Layer 10 of a small transformer language model trained on English Wikipedia (21 layers, counted from 0, width 64).
A neuron adds its activation times its output weights to the MLP's output. To switch it off is to set its activation to zero at one token and run the rest of the model.

Output weights of the MLP neurons that the questions are about. A number n stands for (n - 500) times 0.001.
n9: 452 667 323 520 541 544 569 293 512 595 458 385 372 610 754 444 511 657 618 441 233 277 506 602 380 646 450 364 463 264 468 608 334 527 417 228 598 697 478 520 622 525 601 620 514 476 729 763 353 497 447 572 668 371 411 489 126 519 594 585 532 701 442 553
n33: 244 691 440 326 564 584 574 546 601 477 546 574 565 502 408 514 410 375 705 312 574 307 936 466 474 380 292 695 388 438 442 395 524 512 543 292 697 599 208 383 680 401 704 666 438 819 383 691 651 630 519 461 425 390 447 476 545 627 341 426 498 535 425 411
n39: 399 446 459 481 263 79 638 697 344 458 417 586 607 406 350 482 653 909 291 518 671 456 681 679 457 636 596 381 466 568 372 473 463 463 380 378 451 323 466 637 381 531 600 477 601 438 599 514 418 298 436 483 575 332 538 634 362 456 547 356 430 485 632 588
n40: 308 889 495 431 364 356 368 570 509 359 657 453 331 605 620 472 206 406 370 304 292 390 750 406 612 494 486 526 548 763 664 675 435 347 493 705 611 453 583 387 646 577 579 382 754 329 328 457 499 661 486 524 722 685 363 425 572 487 761 704 645 240 156 457
n73: 243 394 600 287 456 649 712 319 481 536 528 557 470 240 634 614 584 708 430 581 476 584 581 721 591 335 304 726 303 216 543 517 814 362 601 692 752 641 457 534 448 476 498 550 618 711 485 732 493 812 659 547 441 501 506 442 562 555 424 214 440 555 401 550
n78: 545 742 473 689 293 445 364 398 589 592 471 440 401 742 615 411 389 446 519 428 653 560 471 600 362 535 571 360 472 441 603 609 553 478 455 491 452 542 469 435 315 497 482 369 560 328 378 503 225 411 680 378 584 228 506 296 217 531 571 473 536 578 521 348
n110: 584 509 280 627 352 636 466 488 446 590 575 526 591 433 609 516 736 634 232 559 694 492 586 515 479 519 685 634 376 293 530 755 427 497 637 417 487 558 504 351 557 628 445 398 360 492 529 346 447 359 700 305 742 400 648 449 452 818 471 311 376 391 749 687
n134: 594 664 504 436 402 370 461 672 400 479 378 511 461 570 573 434 437 594 529 739 613 456 481 510 284 428 656 638 546 270 400 618 513 253 556 433 451 614 562 642 354 251 679 332 514 461 625 519 431 398 359 362 486 446 429 549 487 628 575 479 640 546 425 386
n155: 294 677 425 829 537 573 497 277 491 224 433 545 566 880 740 536 387 355 439 425 312 336 551 534 611 537 499 344 563 412 776 527 644 555 300 445 410 302 560 437 393 282 769 583 620 409 618 649 726 270 471 417 390 330 516 724 197 416 507 804 561 729 706 466
n157: 376 536 150 461 19 679 612 577 447 503 405 646 527 814 549 639 150 449 363 417 556 475 430 812 578 590 588 589 430 427 719 600 585 332 548 263 543 412 443 518 502 491 300 467 624 671 614 668 605 431 560 257 765 227 485 402 421 715 585 676 347 434 565 355
n166: 470 544 461 721 406 518 478 663 376 665 545 537 544 680 404 344 434 490 434 494 570 591 632 598 759 348 629 550 644 563 607 565 359 731 511 606 728 548 403 422 344 157 463 391 345 688 587 663 470 580 756 524 562 209 590 364 352 302 576 775 284 353 479 395
n175: 229 643 212 632 618 456 717 656 586 554 484 345 555 276 418 529 560 361 558 457 543 672 664 452 318 511 327 480 437 187 442 312 433 773 462 385 553 372 467 487 374 570 516 503 520 725 640 569 654 184 324 491 410 454 453 828 516 463 370 590 653 711 506 515
n205: 536 658 533 589 579 536 532 514 455 473 421 633 404 566 371 745 598 328 330 392 484 312 662 418 343 422 466 639 652 344 441 567 419 479 540 378 664 609 659 476 503 415 850 341 496 751 749 734 590 565 853 335 398 447 407 488 152 521 571 580 550 743 437 573
n211: 337 479 440 424 483 352 610 495 534 579 476 473 466 374 420 453 554 592 478 218 302 539 581 808 501 408 367 633 499 370 376 301 773 642 437 555 618 372 781 758 538 498 614 644 657 308 475 584 447 258 658 460 476 449 322 562 351 475 473 691 616 635 402 309
n222: 670 707 717 566 404 408 481 477 544 522 255 428 584 357 424 481 437 754 387 419 700 643 588 540 482 524 636 554 374 865 554 496 452 491 480 525 632 395 506 359 517 406 671 613 499 564 569 403 349 479 570 576 470 568 526 240 266 355 588 554 600 599 733 402
n226: 400 431 353 383 390 512 729 340 557 634 488 483 554 482 480 364 618 548 373 249 259 542 399 361 514 606 525 672 257 392 553 473 705 423 572 479 449 372 664 559 652 344 469 389 438 544 375 582 596 564 496 487 423 366 579 389 350 463 459 577 386 570 502 483

Each question names a token from some text and the token that comes next. It shows the activations a of the neurons there, in the order above. A number n stands for (n - 500) times 0.049.

Then comes g, the gradient of the next token's log-probability with respect to the MLP's output, scaled to length 1. A neuron's effect is roughly proportional to its activation times (output weights . g). A number n stands for (n - 500) times 0.0012.

"o", then "ard"
a: 500 500 501 500 500 500 500 521 500 500 500 500 500 500 500 500
g: 557 581 592 594 509 493 563 557 506 465 632 440 478 390 588 483 482 567 533 437 587 560 608 589 412 468 607 650 445 230 274 417 315 511 356 525 490 517 528 433 435 433 594 227 461 553 489 313 604 509 492 628 425 602 679 726 444 407 436 283 519 476 380 450
Switching off which neuron hurts the next token most? n134

"is", then "m"
a: 500 500 500 500 500 500 546 500 500 500 500 500 500 510 500 500
g: 645 573 395 561 457 829 602 557 535 572 424 443 503 506 539 542 448 416 520 576 649 495 504 626 557 501 330 408 437 590 564 636 587 434 478 336 419 449 599 513 447 425 393 371 433 409 379 555 422 260 541 299 412 562 576 252 551 527 498 424 432 433 554 275
Switching off which neuron hurts the next token most? n110

"s", then " of"
a: 500 500 500 500 511 500 500 500 500 500 500 500 500 500 500 500
g: 518 439 585 430 456 572 359 497 397 551 460 558 441 483 518 420 531 531 584 462 629 543 531 317 253 555 767 431 601 381 511 554 597 457 507 456 456 487 548 366 510 503 296 612 389 455 681 473 374 464 319 511 599 586 527 429 530 205 605 357 645 305 525 468
Which neuron, switched off, raises the next token's probability most? n73

" N", then "ash"
a: 500 500 500 501 500 500 500 500 500 500 566 517 500 500 500 500
g: 543 593 414 566 442 496 536 472 408 532 504 422 594 439 385 453 460 480 307 465 432 488 562 279 301 555 566 599 524 673 578 726 424 647 367 313 572 290 553 599 400 580 442 507 509 509 641 523 495 710 476 573 442 545 717 579 586 333 654 528 612 479 387 439
Switching off which neuron hurts the next token most? n166

" w", then "ife"
a: 500 500 500 500 500 500 500 500 500 500 790 500 500 500 500 502
g: 474 405 690 547 466 498 456 684 465 578 689 405 531 631 380 453 536 494 403 502 674 498 491 535 499 369 491 658 412 633 376 251 442 418 633 427 432 492 286 472 399 385 423 519 735 511 342 642 469 463 523 685 454 397 407 435 419 567 703 518 485 507 473 438
Switching off which neuron hurts the next token most? n166

"D", then "is"
a: 500 500 500 500 500 500 507 500 500 513 500 500 500 500 500 500
g: 569 397 384 537 570 575 491 659 407 453 504 438 614 481 371 470 524 453 505 442 412 472 430 449 382 635 442 428 461 534 642 663 583 358 515 532 329 402 565 655 480 391 290 429 525 258 487 707 418 501 462 460 537 379 699 512 287 724 630 498 470 496 525 321
Switching off which neuron hurts the next token most? n157

" and", then " S"
a: 500 500 500 535 500 500 500 500 500 500 500 500 500 500 500 500
g: 615 726 501 341 407 670 578 665 588 436 976 404 398 511 459 384 522 526 524 520 403 552 491 468 577 391 476 339 688 603 580 536 556 396 350 477 389 511 446 594 552 535 515 442 409 585 499 430 497 517 521 544 532 480 465 536 484 524 535 642 502 465 586 645
Switching off which neuron hurts the next token most? n40

"ok", then " M"
a: 500 500 500 500 544 500 500 500 500 540 500 500 500 500 500 500
g: 595 508 508 363 514 443 573 525 457 344 483 542 512 325 489 375 672 535 477 340 294 678 537 267 568 477 457 524 442 528 516 258 448 472 528 347 578 528 181 504 501 535 519 554 393 619 531 623 515 446 451 449 630 317 496 517 573 319 489 535 489 361 414 634
Switching off which neuron hurts the next token most? n73

"ect", then "ion"
a: 500 500 500 500 588 500 500 500 500 500 500 500 500 501 500 500
g: 391 575 483 565 523 421 433 607 585 635 376 537 380 539 593 583 474 619 454 311 600 398 414 558 654 568 623 499 504 629 617 220 433 366 409 449 711 328 567 393 544 436 712 445 597 431 520 578 483 366 561 503 565 450 550 572 528 520 382 470 522 345 639 285
Which neuron, switched off, raises the next token's probability most? n73

"ex", then "n"
a: 500 500 500 500 500 550 500 500 500 500 500 500 500 500 510 500
g: 767 523 408 578 351 543 492 433 606 518 668 444 475 407 500 546 502 411 553 518 441 483 537 554 650 537 377 449 659 397 343 448 526 405 596 760 443 402 589 563 423 336 431 691 505 460 487 563 521 575 710 425 579 349 488 368 613 520 693 378 491 417 329 576
Switching off which neuron hurts the next token most? n78

" New", then " Y"
a: 500 500 504 500 500 500 500 500 500 500 500 694 500 500 500 500
g: 463 523 462 198 538 489 540 446 618 407 640 441 550 640 518 489 610 461 509 526 499 396 507 718 229 543 624 607 471 617 510 401 528 560 546 486 548 557 389 487 588 494 607 768 609 667 645 459 509 401 489 408 394 470 456 620 506 684 497 502 639 644 416 640
Switching off which neuron hurts the next token most? n175

"orld", then " with"
a: 500 500 500 500 565 500 500 500 500 500 500 500 500 500 500 500
g: 470 609 505 536 526 445 425 386 373 520 497 599 562 569 689 365 574 647 570 550 270 570 510 607 668 351 357 444 246 376 556 251 633 526 588 496 576 444 478 620 440 408 571 505 425 542 561 605 615 526 539 622 507 601 432 640 498 393 509 552 682 459 685 599
Switching off which neuron hurts the next token most? n73

" after", then " a"
a: 500 500 600 500 511 500 500 500 500 500 500 504 500 500 502 500
g: 509 415 531 492 444 377 359 276 523 639 323 233 624 537 531 460 339 666 432 455 533 528 485 404 475 443 506 481 422 609 530 622 698 388 515 528 641 372 623 519 391 496 403 722 463 468 512 521 424 333 523 412 454 727 541 697 539 463 441 456 427 473 436 383
Switching off which neuron hurts the next token most? n39

"k", then "ing"
a: 500 500 501 500 500 500 500 500 500 500 501 500 500 532 500 500
g: 490 562 540 654 563 454 412 654 469 532 472 542 395 635 516 421 461 549 517 535 549 414 733 491 778 513 418 445 481 282 598 611 638 512 408 454 562 163 577 508 591 647 599 483 551 347 442 544 505 563 506 466 526 515 578 332 483 355 564 265 566 413 528 548
Switching off which neuron hurts the next token most? n211

"n", then " the"
a: 500 500 647 571 500 500 500 500 500 500 500 802 500 500 500 500
g: 427 564 617 454 509 470 636 521 507 468 588 594 607 607 526 385 419 680 604 597 557 375 372 581 650 502 505 244 591 512 432 359 632 574 421 417 769 580 403 370 559 625 538 293 381 517 595 696 654 531 495 441 546 398 555 580 535 577 435 393 567 535 657 449
Which neuron, switched off, raises the next token's probability most? n40

"o", then " re"
a: 500 500 568 500 500 500 500 500 500 500 500 516 500 500 500 500
g: 529 517 507 649 553 588 530 564 604 508 421 377 372 446 548 531 531 501 746 516 503 561 393 466 491 412 487 558 492 402 421 608 407 709 502 543 493 395 581 563 516 805 530 498 546 400 439 665 623 483 647 554 509 410 457 613 369 561 833 734 477 633 504 444
Which neuron, switched off, raises the next token's probability most? n39

"c", then "r"
a: 500 500 548 500 500 500 500 500 500 500 500 500 500 500 500 500
g: 418 587 507 534 373 393 522 522 581 421 470 426 425 582 640 360 591 492 441 420 347 492 673 781 480 507 479 543 645 459 497 721 726 695 658 559 536 499 441 578 636 562 461 641 533 440 550 465 402 559 434 461 675 366 443 531 403 529 692 563 648 488 391 369
Switching off which neuron hurts the next token most? n39

"ut", then "ional"
a: 500 500 500 500 500 500 500 500 500 527 500 500 500 500 534 500
g: 552 349 587 430 624 403 483 552 351 657 704 439 391 383 419 637 430 462 642 388 422 561 607 438 670 581 522 272 439 433 788 604 455 620 541 423 597 400 586 479 515 479 641 579 429 486 457 422 514 643 293 510 615 459 578 561 461 634 615 439 517 467 617 477
Which neuron, switched off, raises the next token's probability most? n157

"il", then "an"
a: 500 500 647 500 505 500 500 500 500 500 500 505 500 500 500 500
g: 395 614 507 423 415 611 525 651 419 494 339 372 465 302 648 396 540 534 537 537 460 355 241 474 507 581 523 394 441 363 502 478 599 476 320 574 433 402 419 362 444 471 452 611 426 695 653 526 341 702 505 300 531 610 451 536 391 553 519 473 573 599 318 540
Which neuron, switched off, raises the next token's probability most? n39

" a", then " year"
a: 500 500 538 510 500 500 500 500 500 500 500 500 500 500 500 500
g: 658 507 524 321 473 443 400 520 460 465 444 500 575 563 390 447 646 409 473 481 587 533 690 714 543 511 551 518 541 311 416 578 382 407 575 629 442 484 202 397 486 542 601 532 378 509 406 353 484 405 600 537 409 355 624 426 462 463 578 281 385 431 384 726
Switching off which neuron hurts the next token most? n39

"at", then "ron"
a: 500 500 789 500 500 500 500 500 500 540 500 500 500 500 500 500
g: 408 616 398 689 400 579 528 611 348 513 448 427 285 448 568 491 627 571 417 476 248 558 381 512 398 602 444 488 559 415 319 629 296 613 518 629 402 480 413 334 537 583 640 727 488 443 604 634 386 446 527 581 591 470 431 577 487 606 523 616 477 375 480 574
Switching off which neuron hurts the next token most? n39

" s", then "ame"
a: 500 500 500 500 500 500 500 500 500 500 524 500 510 500 500 501
g: 620 601 466 524 576 444 536 479 405 502 540 369 332 396 528 673 561 507 544 557 510 454 505 480 501 429 530 538 523 565 591 188 461 415 570 496 391 569 576 433 532 382 577 515 433 513 638 536 717 468 699 460 249 529 688 360 385 432 552 386 607 505 230 633
Switching off which neuron hurts the next token most? n205

"F", then "A"
a: 500 500 500 500 500 500 500 500 500 504 500 500 628 500 500 500
g: 360 680 611 439 569 482 437 578 315 529 578 471 510 672 754 498 435 654 628 321 407 369 596 547 470 638 502 543 466 593 434 637 354 427 462 271 565 604 544 529 701 475 577 623 378 685 540 452 436 381 430 529 444 474 707 554 412 481 570 558 546 505 470 492
Switching off which neuron hurts the next token most? n205

"f", then "ight"
a: 500 500 511 500 500 500 500 500 502 500 500 500 500 500 500 526
g: 660 437 513 396 660 438 280 472 416 489 431 620 379 433 374 544 643 342 518 458 461 594 340 386 490 484 567 606 335 365 506 601 514 396 639 465 395 392 429 573 433 411 496 451 416 357 420 519 383 419 609 359 445 349 569 441 349 477 630 633 422 682 717 506
Switching off which neuron hurts the next token most? n226

"areer", then " and"
a: 500 500 500 500 500 500 500 500 500 509 500 500 500 500 538 500
g: 538 439 443 437 461 398 502 342 427 736 605 603 289 490 489 719 395 509 542 486 564 499 450 493 518 462 274 643 571 519 396 640 513 483 250 390 486 413 574 522 375 465 608 643 390 570 405 395 645 470 354 435 483 682 427 387 425 404 570 611 633 624 533 525
Switching off which neuron hurts the next token most? n222

" th", then "reat"
a: 500 500 540 757 500 500 500 500 500 500 575 555 644 500 500 500
g: 588 563 426 399 526 590 671 527 296 601 560 526 592 554 467 561 541 491 352 526 549 466 380 487 348 410 522 507 413 447 449 248 488 718 466 300 430 604 456 369 507 608 555 342 453 633 366 326 686 667 564 465 428 537 623 579 563 443 680 504 634 449 364 506
Switching off which neuron hurts the next token most? n205

" H", then "ick"
a: 500 500 511 500 500 500 500 500 500 500 500 500 500 500 500 540
g: 399 369 583 587 615 551 630 329 366 519 387 503 503 549 609 310 554 488 569 353 303 263 469 437 648 417 417 544 587 619 431 563 505 408 465 521 454 354 417 606 382 327 638 525 498 482 439 591 590 559 583 201 374 415 534 487 412 570 385 416 584 593 485 448
Switching off which neuron hurts the next token most? n226

" and", then " to"
a: 500 500 525 512 500 500 500 500 500 500 500 500 500 500 500 500
g: 413 426 559 536 337 366 588 333 421 622 401 525 544 539 477 602 514 556 537 415 626 447 589 550 390 415 453 641 511 452 421 589 700 522 705 635 719 517 457 417 321 349 564 587 496 385 480 224 449 352 527 436 490 633 636 621 451 518 516 447 638 446 463 333
Switching off which neuron hurts the next token most? n39

"st", then "it"
a: 500 500 500 500 500 500 500 500 500 500 500 500 506 500 550 594
g: 472 513 590 517 535 626 386 514 555 400 378 380 676 459 575 596 500 516 588 483 739 503 519 655 649 431 408 346 355 659 617 483 504 425 464 705 655 536 507 719 479 266 562 471 453 439 529 410 412 254 645 431 500 651 497 483 373 558 524 588 451 597 499 457
Switching off which neuron hurts the next token most? n222

" serv", then "ed"
a: 500 500 500 500 565 500 500 500 500 500 519 500 500 500 500 500
g: 399 376 421 637 669 539 521 402 154 414 531 439 390 590 500 396 598 604 491 356 508 387 527 576 541 476 568 715 443 653 297 486 415 413 488 609 492 700 373 408 399 430 552 479 518 457 423 567 292 568 510 491 455 511 505 541 457 534 338 500 668 494 535 339
Switching off which neuron hurts the next token most? n73

" that", then " she"
a: 500 500 700 513 512 500 500 500 500 500 500 500 500 500 500 500
g: 416 479 565 367 434 398 592 510 489 710 586 507 396 506 525 497 506 480 522 369 618 351 202 423 573 532 376 442 538 590 446 573 554 565 551 541 782 412 409 476 490 419 568 733 432 463 371 670 507 513 468 285 433 526 602 654 461 695 534 448 564 580 409 385
Switching off which neuron hurts the next token most? n73